Layer 11 of a small transformer language model trained on English Wikipedia (15 layers, counted from 0, width 64).
A neuron's activation on a vector x is SiLU(gate . x) times (in . x), where the dot is the dot product.

Input weights of the MLP neurons that the questions are about. A number n stands for (n - 128) times 0.015.
n4 gate: 191, 129, 191, 139, 114, 71, 109, 179, 103, 129, 169, 95, 125, 72, 169, 133, 137, 137, 140, 111, 116, 120, 153, 175, 164, 114, 130, 114, 119, 121, 99, 125, 96, 188, 71, 198, 104, 187, 207, 179, 152, 156, 112, 109, 145, 157, 142, 151, 118, 125, 155, 119, 123, 166, 135, 120, 142, 136, 97, 122, 82, 138, 70, 118
n32 gate: 127, 150, 140, 158, 132, 191, 177, 74, 164, 110, 148, 118, 105, 137, 111, 97, 166, 156, 120, 194, 165, 163, 140, 113, 36, 88, 200, 128, 98, 92, 156, 167, 154, 124, 99, 139, 192, 89, 54, 136, 160, 154, 131, 123, 158, 161, 87, 114, 145, 111, 149, 57, 97, 178, 127, 197, 125, 83, 152, 134, 109, 130, 156, 125
n46 gate: 140, 115, 118, 109, 145, 54, 121, 124, 113, 181, 105, 115, 96, 88, 185, 157, 176, 184, 151, 85, 90, 105, 89, 167, 155, 195, 88, 32, 141, 121, 128, 130, 120, 142, 166, 31, 132, 161, 118, 75, 140, 130, 92, 132, 183, 95, 135, 151, 106, 76, 199, 133, 106, 112, 125, 89, 147, 78, 132, 69, 119, 165, 91, 70
n72 gate: 98, 140, 101, 181, 76, 113, 168, 162, 155, 85, 178, 171, 125, 83, 121, 198, 152, 120, 92, 107, 211, 151, 130, 111, 76, 72, 70, 146, 139, 87, 94, 158, 141, 156, 127, 54, 205, 174, 142, 100, 155, 164, 131, 135, 177, 173, 104, 153, 148, 100, 138, 186, 100, 128, 125, 140, 194, 62, 103, 45, 141, 87, 91, 133
n85 gate: 142, 165, 162, 120, 107, 149, 147, 135, 85, 158, 150, 56, 177, 106, 129, 155, 188, 149, 191, 143, 121, 173, 140, 115, 68, 182, 134, 64, 86, 132, 211, 152, 123, 86, 160, 142, 122, 80, 37, 139, 175, 178, 98, 152, 213, 118, 153, 91, 119, 81, 55, 113, 215, 187, 57, 61, 83, 160, 170, 118, 143, 89, 98, 120
n103 gate: 155, 226, 209, 99, 182, 189, 171, 157, 153, 176, 143, 50, 183, 179, 141, 67, 118, 122, 114, 138, 95, 149, 76, 100, 97, 137, 70, 122, 139, 117, 139, 145, 91, 79, 117, 142, 77, 127, 141, 120, 125, 156, 128, 124, 152, 189, 124, 169, 104, 86, 180, 106, 64, 135, 180, 99, 69, 122, 115, 86, 155, 69, 179, 104
n107 gate: 137, 100, 136, 88, 123, 198, 104, 226, 118, 113, 148, 99, 104, 149, 90, 149, 148, 160, 156, 142, 126, 148, 124, 107, 194, 127, 130, 111, 41, 149, 119, 161, 152, 185, 222, 124, 170, 89, 133, 172, 100, 132, 140, 110, 237, 146, 65, 167, 176, 165, 164, 110, 205, 92, 111, 111, 147, 161, 118, 109, 172, 202, 123, 132
n122 gate: 169, 140, 125, 142, 157, 132, 122, 148, 146, 144, 156, 162, 131, 155, 97, 165, 111, 149, 125, 133, 174, 118, 197, 99, 122, 78, 126, 118, 137, 207, 108, 92, 116, 173, 96, 189, 159, 188, 81, 135, 161, 112, 152, 96, 155, 144, 135, 134, 125, 154, 135, 152, 142, 121, 120, 79, 95, 147, 118, 154, 145, 64, 125, 114
n138 gate: 138, 146, 140, 78, 151, 118, 141, 99, 114, 147, 110, 133, 143, 99, 135, 118, 92, 114, 184, 191, 83, 109, 135, 137, 96, 165, 79, 75, 136, 83, 136, 163, 171, 192, 160, 93, 159, 112, 138, 64, 111, 142, 148, 150, 142, 141, 161, 69, 88, 94, 149, 175, 174, 127, 92, 214, 72, 149, 154, 90, 109, 80, 94, 132
n145 gate: 115, 162, 134, 155, 151, 92, 195, 120, 156, 182, 125, 92, 136, 121, 153, 126, 112, 119, 157, 179, 91, 80, 113, 129, 34, 116, 124, 150, 106, 146, 189, 135, 97, 121, 88, 122, 155, 102, 121, 142, 149, 190, 142, 109, 106, 152, 113, 198, 93, 128, 183, 69, 136, 87, 123, 147, 144, 90, 145, 89, 155, 169, 226, 154
n175 gate: 204, 101, 91, 74, 131, 123, 134, 107, 129, 61, 175, 142, 77, 114, 104, 100, 178, 111, 140, 166, 102, 97, 97, 149, 106, 121, 120, 87, 96, 166, 138, 93, 188, 115, 109, 89, 143, 122, 123, 192, 66, 62, 88, 99, 79, 128, 147, 104, 179, 83, 100, 194, 49, 132, 103, 137, 128, 118, 92, 129, 164, 166, 156, 71
n186 gate: 140, 126, 192, 142, 74, 123, 88, 167, 186, 126, 118, 74, 111, 160, 123, 140, 142, 231, 137, 107, 112, 226, 94, 85, 240, 109, 133, 172, 104, 140, 96, 147, 86, 127, 160, 145, 134, 123, 151, 104, 114, 199, 80, 155, 92, 168, 167, 123, 144, 96, 79, 154, 148, 111, 131, 161, 206, 144, 103, 116, 104, 148, 80, 127
n187 gate: 151, 118, 163, 110, 133, 166, 155, 109, 152, 98, 163, 145, 170, 130, 130, 106, 106, 106, 167, 204, 145, 139, 89, 118, 165, 128, 107, 202, 139, 198, 112, 130, 82, 62, 174, 112, 60, 72, 113, 228, 158, 118, 89, 123, 96, 106, 88, 116, 132, 137, 124, 113, 100, 90, 109, 180, 92, 165, 171, 225, 137, 146, 125, 138
n4 in: 119, 88, 102, 162, 103, 119, 87, 124, 146, 116, 104, 163, 151, 153, 109, 122, 70, 36, 106, 105, 132, 131, 149, 158, 167, 161, 135, 125, 96, 144, 131, 127, 136, 138, 163, 135, 142, 65, 129, 172, 142, 152, 124, 146, 115, 156, 167, 131, 137, 153, 111, 183, 132, 104, 143, 171, 105, 136, 182, 139, 98, 194, 123, 97
n32 in: 112, 160, 174, 187, 144, 122, 76, 113, 169, 107, 121, 89, 186, 90, 201, 155, 173, 87, 125, 204, 103, 152, 104, 97, 81, 135, 146, 118, 106, 91, 72, 134, 70, 110, 173, 139, 71, 114, 98, 155, 147, 81, 146, 131, 133, 180, 151, 179, 122, 157, 166, 126, 128, 94, 125, 206, 66, 73, 124, 112, 146, 39, 98, 71
n46 in: 131, 146, 131, 109, 76, 125, 143, 174, 146, 145, 119, 142, 5, 152, 124, 182, 204, 69, 64, 106, 169, 162, 126, 167, 162, 143, 146, 108, 112, 87, 136, 140, 182, 181, 148, 62, 121, 86, 202, 114, 140, 120, 99, 142, 96, 133, 135, 104, 129, 133, 118, 101, 102, 67, 124, 139, 196, 19, 162, 131, 73, 189, 67, 120
n72 in: 99, 140, 142, 171, 84, 136, 164, 181, 121, 129, 125, 178, 178, 170, 100, 131, 104, 39, 128, 130, 131, 105, 113, 126, 107, 134, 190, 106, 141, 140, 76, 149, 123, 139, 202, 171, 85, 67, 187, 80, 174, 163, 85, 143, 79, 139, 143, 134, 146, 55, 159, 14, 208, 69, 181, 134, 145, 109, 184, 144, 170, 149, 192, 182
n85 in: 86, 124, 217, 169, 102, 131, 138, 190, 165, 136, 104, 118, 128, 106, 106, 134, 92, 191, 131, 177, 157, 88, 160, 82, 110, 160, 89, 88, 99, 243, 182, 157, 84, 101, 189, 154, 162, 114, 81, 89, 134, 105, 155, 59, 171, 137, 58, 177, 212, 116, 114, 147, 227, 205, 114, 18, 205, 209, 143, 92, 191, 152, 147, 79
n103 in: 150, 150, 155, 193, 89, 117, 135, 139, 132, 140, 149, 99, 135, 111, 151, 139, 75, 188, 91, 73, 159, 82, 97, 174, 107, 124, 75, 77, 154, 152, 163, 168, 131, 76, 155, 96, 143, 93, 170, 177, 144, 142, 68, 158, 62, 83, 130, 109, 118, 120, 193, 133, 63, 168, 174, 108, 186, 98, 98, 129, 86, 138, 136, 164
n107 in: 131, 111, 121, 177, 93, 154, 158, 170, 112, 149, 153, 112, 82, 121, 92, 126, 163, 159, 77, 189, 216, 153, 154, 71, 174, 133, 52, 92, 110, 112, 193, 184, 145, 179, 114, 160, 129, 151, 75, 87, 129, 167, 147, 145, 150, 87, 189, 92, 126, 161, 129, 184, 123, 79, 80, 119, 163, 100, 142, 151, 156, 116, 53, 135
n122 in: 76, 152, 168, 128, 109, 61, 104, 153, 150, 86, 127, 153, 121, 132, 113, 138, 121, 147, 76, 108, 167, 63, 154, 148, 100, 113, 157, 133, 182, 99, 124, 112, 154, 135, 92, 84, 130, 124, 143, 130, 106, 130, 92, 177, 128, 113, 138, 102, 134, 122, 134, 176, 129, 134, 152, 169, 161, 117, 130, 173, 101, 151, 142, 186
n138 in: 144, 164, 166, 154, 111, 66, 123, 88, 186, 79, 79, 116, 106, 128, 167, 175, 125, 69, 93, 161, 114, 173, 145, 120, 130, 114, 129, 88, 141, 66, 101, 119, 87, 80, 112, 126, 131, 154, 164, 119, 136, 122, 53, 86, 87, 201, 85, 117, 100, 138, 121, 138, 132, 201, 116, 175, 79, 140, 161, 98, 96, 121, 114, 173
n145 in: 170, 178, 142, 192, 143, 165, 156, 52, 116, 93, 127, 103, 115, 149, 181, 179, 118, 105, 124, 175, 122, 134, 53, 108, 135, 102, 125, 205, 106, 143, 127, 182, 109, 71, 126, 115, 128, 88, 180, 124, 130, 79, 118, 139, 55, 100, 158, 136, 98, 186, 165, 132, 46, 100, 162, 138, 139, 74, 73, 134, 192, 131, 91, 149
n175 in: 131, 158, 156, 91, 106, 122, 136, 77, 129, 116, 191, 72, 145, 48, 120, 127, 83, 183, 146, 87, 83, 114, 104, 169, 130, 145, 115, 119, 117, 98, 160, 187, 108, 176, 157, 107, 107, 127, 85, 143, 104, 92, 88, 130, 123, 81, 158, 115, 104, 75, 137, 131, 68, 202, 82, 173, 155, 135, 107, 155, 141, 78, 49, 192
n186 in: 122, 100, 126, 157, 135, 111, 192, 117, 84, 172, 170, 156, 129, 132, 112, 113, 119, 103, 86, 84, 147, 112, 88, 131, 120, 153, 137, 110, 161, 127, 154, 85, 141, 120, 105, 63, 119, 78, 197, 108, 133, 85, 119, 161, 43, 90, 129, 79, 206, 189, 96, 149, 94, 126, 189, 81, 123, 69, 127, 134, 106, 128, 158, 156
n187 in: 152, 166, 169, 113, 185, 140, 134, 66, 165, 192, 139, 139, 102, 195, 162, 130, 137, 176, 54, 234, 97, 174, 84, 151, 172, 150, 85, 159, 83, 130, 200, 108, 108, 197, 118, 63, 55, 61, 180, 143, 55, 134, 98, 132, 117, 93, 107, 142, 142, 140, 87, 113, 142, 161, 33, 120, 117, 102, 204, 142, 134, 182, 79, 81

Each question shows a token from some text and the vector x that enters the MLP there. A number n stands for (n - 128) times 0.022.

" were": 166, 195, 162, 147, 129, 122, 85, 125, 163, 124, 126, 113, 125, 150, 82, 143, 111, 118, 95, 162, 131, 118, 169, 113, 98, 115, 111, 117, 97, 157, 148, 130, 138, 212, 123, 101, 153, 154, 110, 101, 159, 103, 119, 113, 141, 127, 126, 99, 101, 159, 108, 113, 117, 96, 141, 102, 144, 104, 153, 96, 130, 136, 100, 136
Which two neurons fire most, strongest first? n107, n122

" in": 133, 172, 151, 168, 152, 113, 115, 118, 164, 128, 134, 142, 107, 141, 105, 151, 99, 138, 138, 142, 129, 135, 165, 99, 105, 103, 112, 151, 85, 165, 143, 117, 133, 217, 149, 137, 96, 166, 171, 93, 178, 130, 112, 139, 109, 128, 124, 85, 107, 132, 121, 132, 120, 83, 149, 114, 146, 152, 136, 108, 94, 128, 110, 135
Which three neurons fire most, strongest first? n72, n122, n138

"s": 199, 169, 151, 173, 150, 106, 81, 98, 163, 134, 148, 116, 125, 165, 86, 141, 114, 122, 119, 125, 114, 160, 179, 92, 108, 89, 154, 147, 101, 172, 128, 118, 137, 179, 142, 108, 123, 164, 84, 103, 153, 127, 130, 131, 128, 137, 153, 121, 105, 180, 123, 122, 119, 115, 137, 122, 146, 135, 148, 82, 105, 146, 104, 76
Which neuron lights up most? n32

" |": 167, 221, 159, 170, 120, 122, 132, 115, 163, 112, 127, 144, 124, 153, 134, 105, 131, 80, 180, 133, 142, 149, 163, 104, 131, 113, 123, 98, 142, 131, 122, 97, 139, 178, 156, 155, 95, 157, 154, 94, 106, 153, 118, 83, 142, 89, 100, 114, 143, 143, 105, 122, 81, 101, 136, 121, 105, 158, 158, 106, 118, 135, 123, 135
The most active neuron and its activation: n138, at about 5.6

"a": 134, 120, 146, 125, 129, 108, 98, 70, 155, 124, 151, 143, 151, 155, 134, 117, 111, 152, 119, 103, 104, 114, 214, 121, 149, 136, 140, 139, 131, 116, 131, 130, 148, 151, 126, 96, 139, 140, 146, 119, 140, 93, 149, 109, 158, 99, 126, 105, 119, 118, 129, 144, 87, 163, 101, 41, 104, 122, 80, 93, 178, 179, 123, 123
The most active neuron and its activation: n175, at about 5.3

" r": 160, 148, 177, 176, 127, 120, 94, 143, 201, 130, 135, 125, 144, 155, 63, 122, 109, 141, 133, 188, 114, 141, 159, 95, 88, 106, 160, 140, 89, 131, 167, 149, 113, 179, 127, 93, 66, 121, 138, 128, 131, 138, 107, 108, 112, 93, 121, 129, 98, 138, 108, 150, 110, 97, 142, 126, 126, 114, 138, 123, 148, 162, 115, 115
The most active neuron and its activation: n187, at about 28

" support": 144, 181, 129, 155, 123, 99, 102, 154, 150, 126, 147, 82, 124, 143, 132, 94, 108, 128, 151, 135, 85, 138, 160, 108, 55, 49, 144, 103, 107, 138, 173, 141, 151, 187, 117, 140, 144, 118, 134, 111, 161, 87, 94, 107, 116, 140, 132, 123, 82, 146, 103, 92, 107, 79, 125, 155, 121, 117, 141, 102, 93, 131, 147, 128
Which three neurons fire most, strongest first? n32, n138, n145

" serv": 84, 173, 115, 164, 133, 100, 107, 123, 169, 107, 142, 113, 132, 138, 107, 100, 128, 115, 134, 149, 105, 132, 140, 148, 50, 84, 155, 115, 64, 135, 179, 137, 91, 187, 108, 137, 124, 102, 132, 92, 125, 121, 94, 115, 81, 106, 139, 127, 111, 160, 71, 121, 124, 100, 123, 135, 122, 116, 101, 111, 112, 149, 123, 106
The most active neuron and its activation: n145, at about 12

"os": 116, 157, 125, 142, 131, 161, 52, 115, 145, 160, 170, 145, 143, 116, 122, 122, 140, 137, 153, 110, 111, 131, 173, 145, 98, 83, 119, 136, 153, 149, 143, 165, 103, 193, 106, 137, 129, 174, 154, 162, 159, 101, 88, 130, 96, 69, 108, 107, 141, 141, 128, 127, 87, 121, 139, 121, 121, 144, 127, 91, 169, 142, 141, 138
Which neuron lights up most? n175

" F": 161, 143, 133, 193, 128, 75, 151, 102, 156, 131, 135, 126, 106, 153, 106, 104, 101, 105, 148, 150, 103, 169, 164, 119, 117, 88, 123, 103, 119, 129, 161, 109, 150, 134, 146, 124, 102, 147, 106, 94, 117, 128, 118, 134, 69, 52, 115, 92, 69, 189, 137, 166, 161, 85, 124, 131, 134, 180, 144, 112, 116, 152, 127, 112
Which neuron lights up most? n138

"areer": 178, 158, 121, 173, 111, 102, 90, 143, 158, 139, 127, 119, 125, 164, 122, 126, 151, 124, 148, 106, 90, 152, 146, 126, 104, 82, 131, 149, 97, 141, 93, 127, 136, 191, 171, 122, 98, 117, 90, 89, 140, 122, 109, 137, 116, 128, 121, 108, 103, 151, 141, 100, 142, 100, 147, 91, 75, 159, 163, 83, 65, 125, 142, 127
Which neuron lights up most? n138

"ow": 132, 179, 120, 164, 99, 143, 110, 131, 157, 162, 142, 114, 166, 127, 135, 130, 95, 158, 142, 94, 92, 134, 202, 137, 119, 74, 132, 150, 130, 111, 147, 128, 135, 181, 127, 121, 104, 146, 176, 131, 130, 83, 113, 149, 118, 88, 127, 79, 88, 140, 93, 121, 129, 151, 136, 128, 118, 111, 105, 101, 181, 165, 163, 116
Which neuron lights up most? n122

"m": 140, 141, 177, 108, 137, 131, 122, 137, 166, 114, 131, 106, 116, 115, 105, 149, 152, 118, 112, 79, 94, 120, 184, 126, 95, 144, 141, 111, 108, 145, 164, 141, 138, 223, 119, 116, 135, 121, 88, 106, 115, 97, 110, 130, 73, 83, 133, 97, 86, 138, 125, 122, 111, 94, 120, 124, 132, 156, 121, 100, 122, 128, 126, 109
The most active neuron and its activation: n175, at about 11

"ou": 96, 123, 99, 147, 135, 154, 102, 163, 121, 137, 132, 155, 146, 133, 139, 121, 103, 153, 133, 109, 85, 122, 175, 120, 116, 140, 103, 149, 103, 106, 140, 159, 145, 159, 104, 150, 145, 134, 167, 119, 129, 78, 112, 122, 81, 85, 111, 84, 99, 113, 97, 109, 140, 135, 155, 145, 69, 141, 132, 69, 115, 191, 165, 76
Which neuron lights up most? n32

" dis": 128, 198, 170, 144, 117, 128, 117, 169, 147, 124, 105, 108, 122, 145, 126, 88, 113, 157, 127, 132, 81, 123, 147, 130, 90, 119, 128, 135, 101, 102, 192, 140, 143, 182, 58, 138, 116, 181, 94, 124, 180, 102, 123, 138, 102, 105, 134, 87, 116, 140, 137, 128, 141, 112, 163, 147, 134, 146, 129, 117, 128, 172, 135, 128
The most active neuron and its activation: n103, at about 2.5

"end": 139, 141, 157, 133, 74, 119, 150, 158, 143, 115, 140, 136, 118, 147, 119, 103, 121, 90, 137, 155, 112, 111, 142, 127, 52, 107, 144, 93, 104, 155, 137, 148, 150, 173, 115, 123, 121, 118, 137, 99, 173, 75, 147, 121, 107, 120, 130, 133, 68, 151, 82, 57, 95, 119, 157, 145, 119, 92, 102, 108, 109, 164, 156, 148
Which neuron lights up most? n145

" f": 141, 153, 152, 153, 113, 118, 137, 145, 171, 103, 112, 169, 93, 148, 132, 139, 90, 126, 120, 149, 117, 87, 141, 141, 85, 126, 137, 124, 81, 82, 200, 163, 147, 172, 108, 126, 123, 149, 89, 111, 139, 97, 103, 147, 64, 92, 139, 96, 62, 143, 142, 135, 134, 119, 125, 121, 132, 122, 123, 126, 115, 190, 130, 143
Which three neurons fire most, strongest first? n145, n138, n175

" J": 162, 192, 131, 149, 161, 138, 104, 105, 145, 107, 103, 136, 141, 127, 122, 102, 95, 93, 175, 93, 115, 160, 196, 142, 122, 125, 120, 102, 137, 139, 150, 75, 119, 175, 115, 122, 136, 138, 93, 109, 139, 141, 107, 99, 69, 64, 127, 128, 137, 147, 136, 155, 139, 118, 83, 117, 128, 155, 115, 135, 155, 173, 125, 140
The most active neuron and its activation: n175, at about 1.6

"at": 88, 136, 128, 117, 140, 150, 128, 122, 135, 82, 161, 77, 118, 145, 159, 113, 123, 143, 141, 58, 124, 99, 133, 94, 74, 137, 132, 149, 92, 139, 121, 135, 97, 191, 131, 136, 157, 118, 116, 133, 94, 124, 99, 155, 113, 119, 136, 121, 88, 150, 126, 68, 85, 137, 169, 112, 114, 131, 99, 76, 141, 152, 90, 80
Which two neurons fire most, strongest first? n103, n145

" is": 161, 169, 146, 134, 87, 120, 125, 124, 174, 128, 108, 108, 154, 130, 147, 126, 94, 108, 81, 170, 127, 134, 213, 157, 113, 136, 104, 92, 130, 133, 181, 141, 108, 189, 134, 110, 164, 160, 130, 111, 149, 102, 141, 107, 145, 122, 133, 75, 105, 136, 137, 115, 110, 78, 125, 99, 106, 108, 125, 98, 124, 131, 126, 166
Which neuron lights up most? n138

"ower": 151, 160, 133, 196, 111, 131, 120, 131, 133, 168, 158, 128, 152, 155, 133, 143, 166, 159, 160, 110, 82, 172, 184, 95, 128, 31, 126, 110, 109, 100, 122, 119, 146, 178, 129, 126, 106, 131, 137, 138, 154, 90, 119, 131, 79, 120, 115, 121, 85, 143, 112, 120, 121, 155, 162, 147, 116, 121, 120, 77, 103, 117, 110, 78
Which neuron lights up most? n32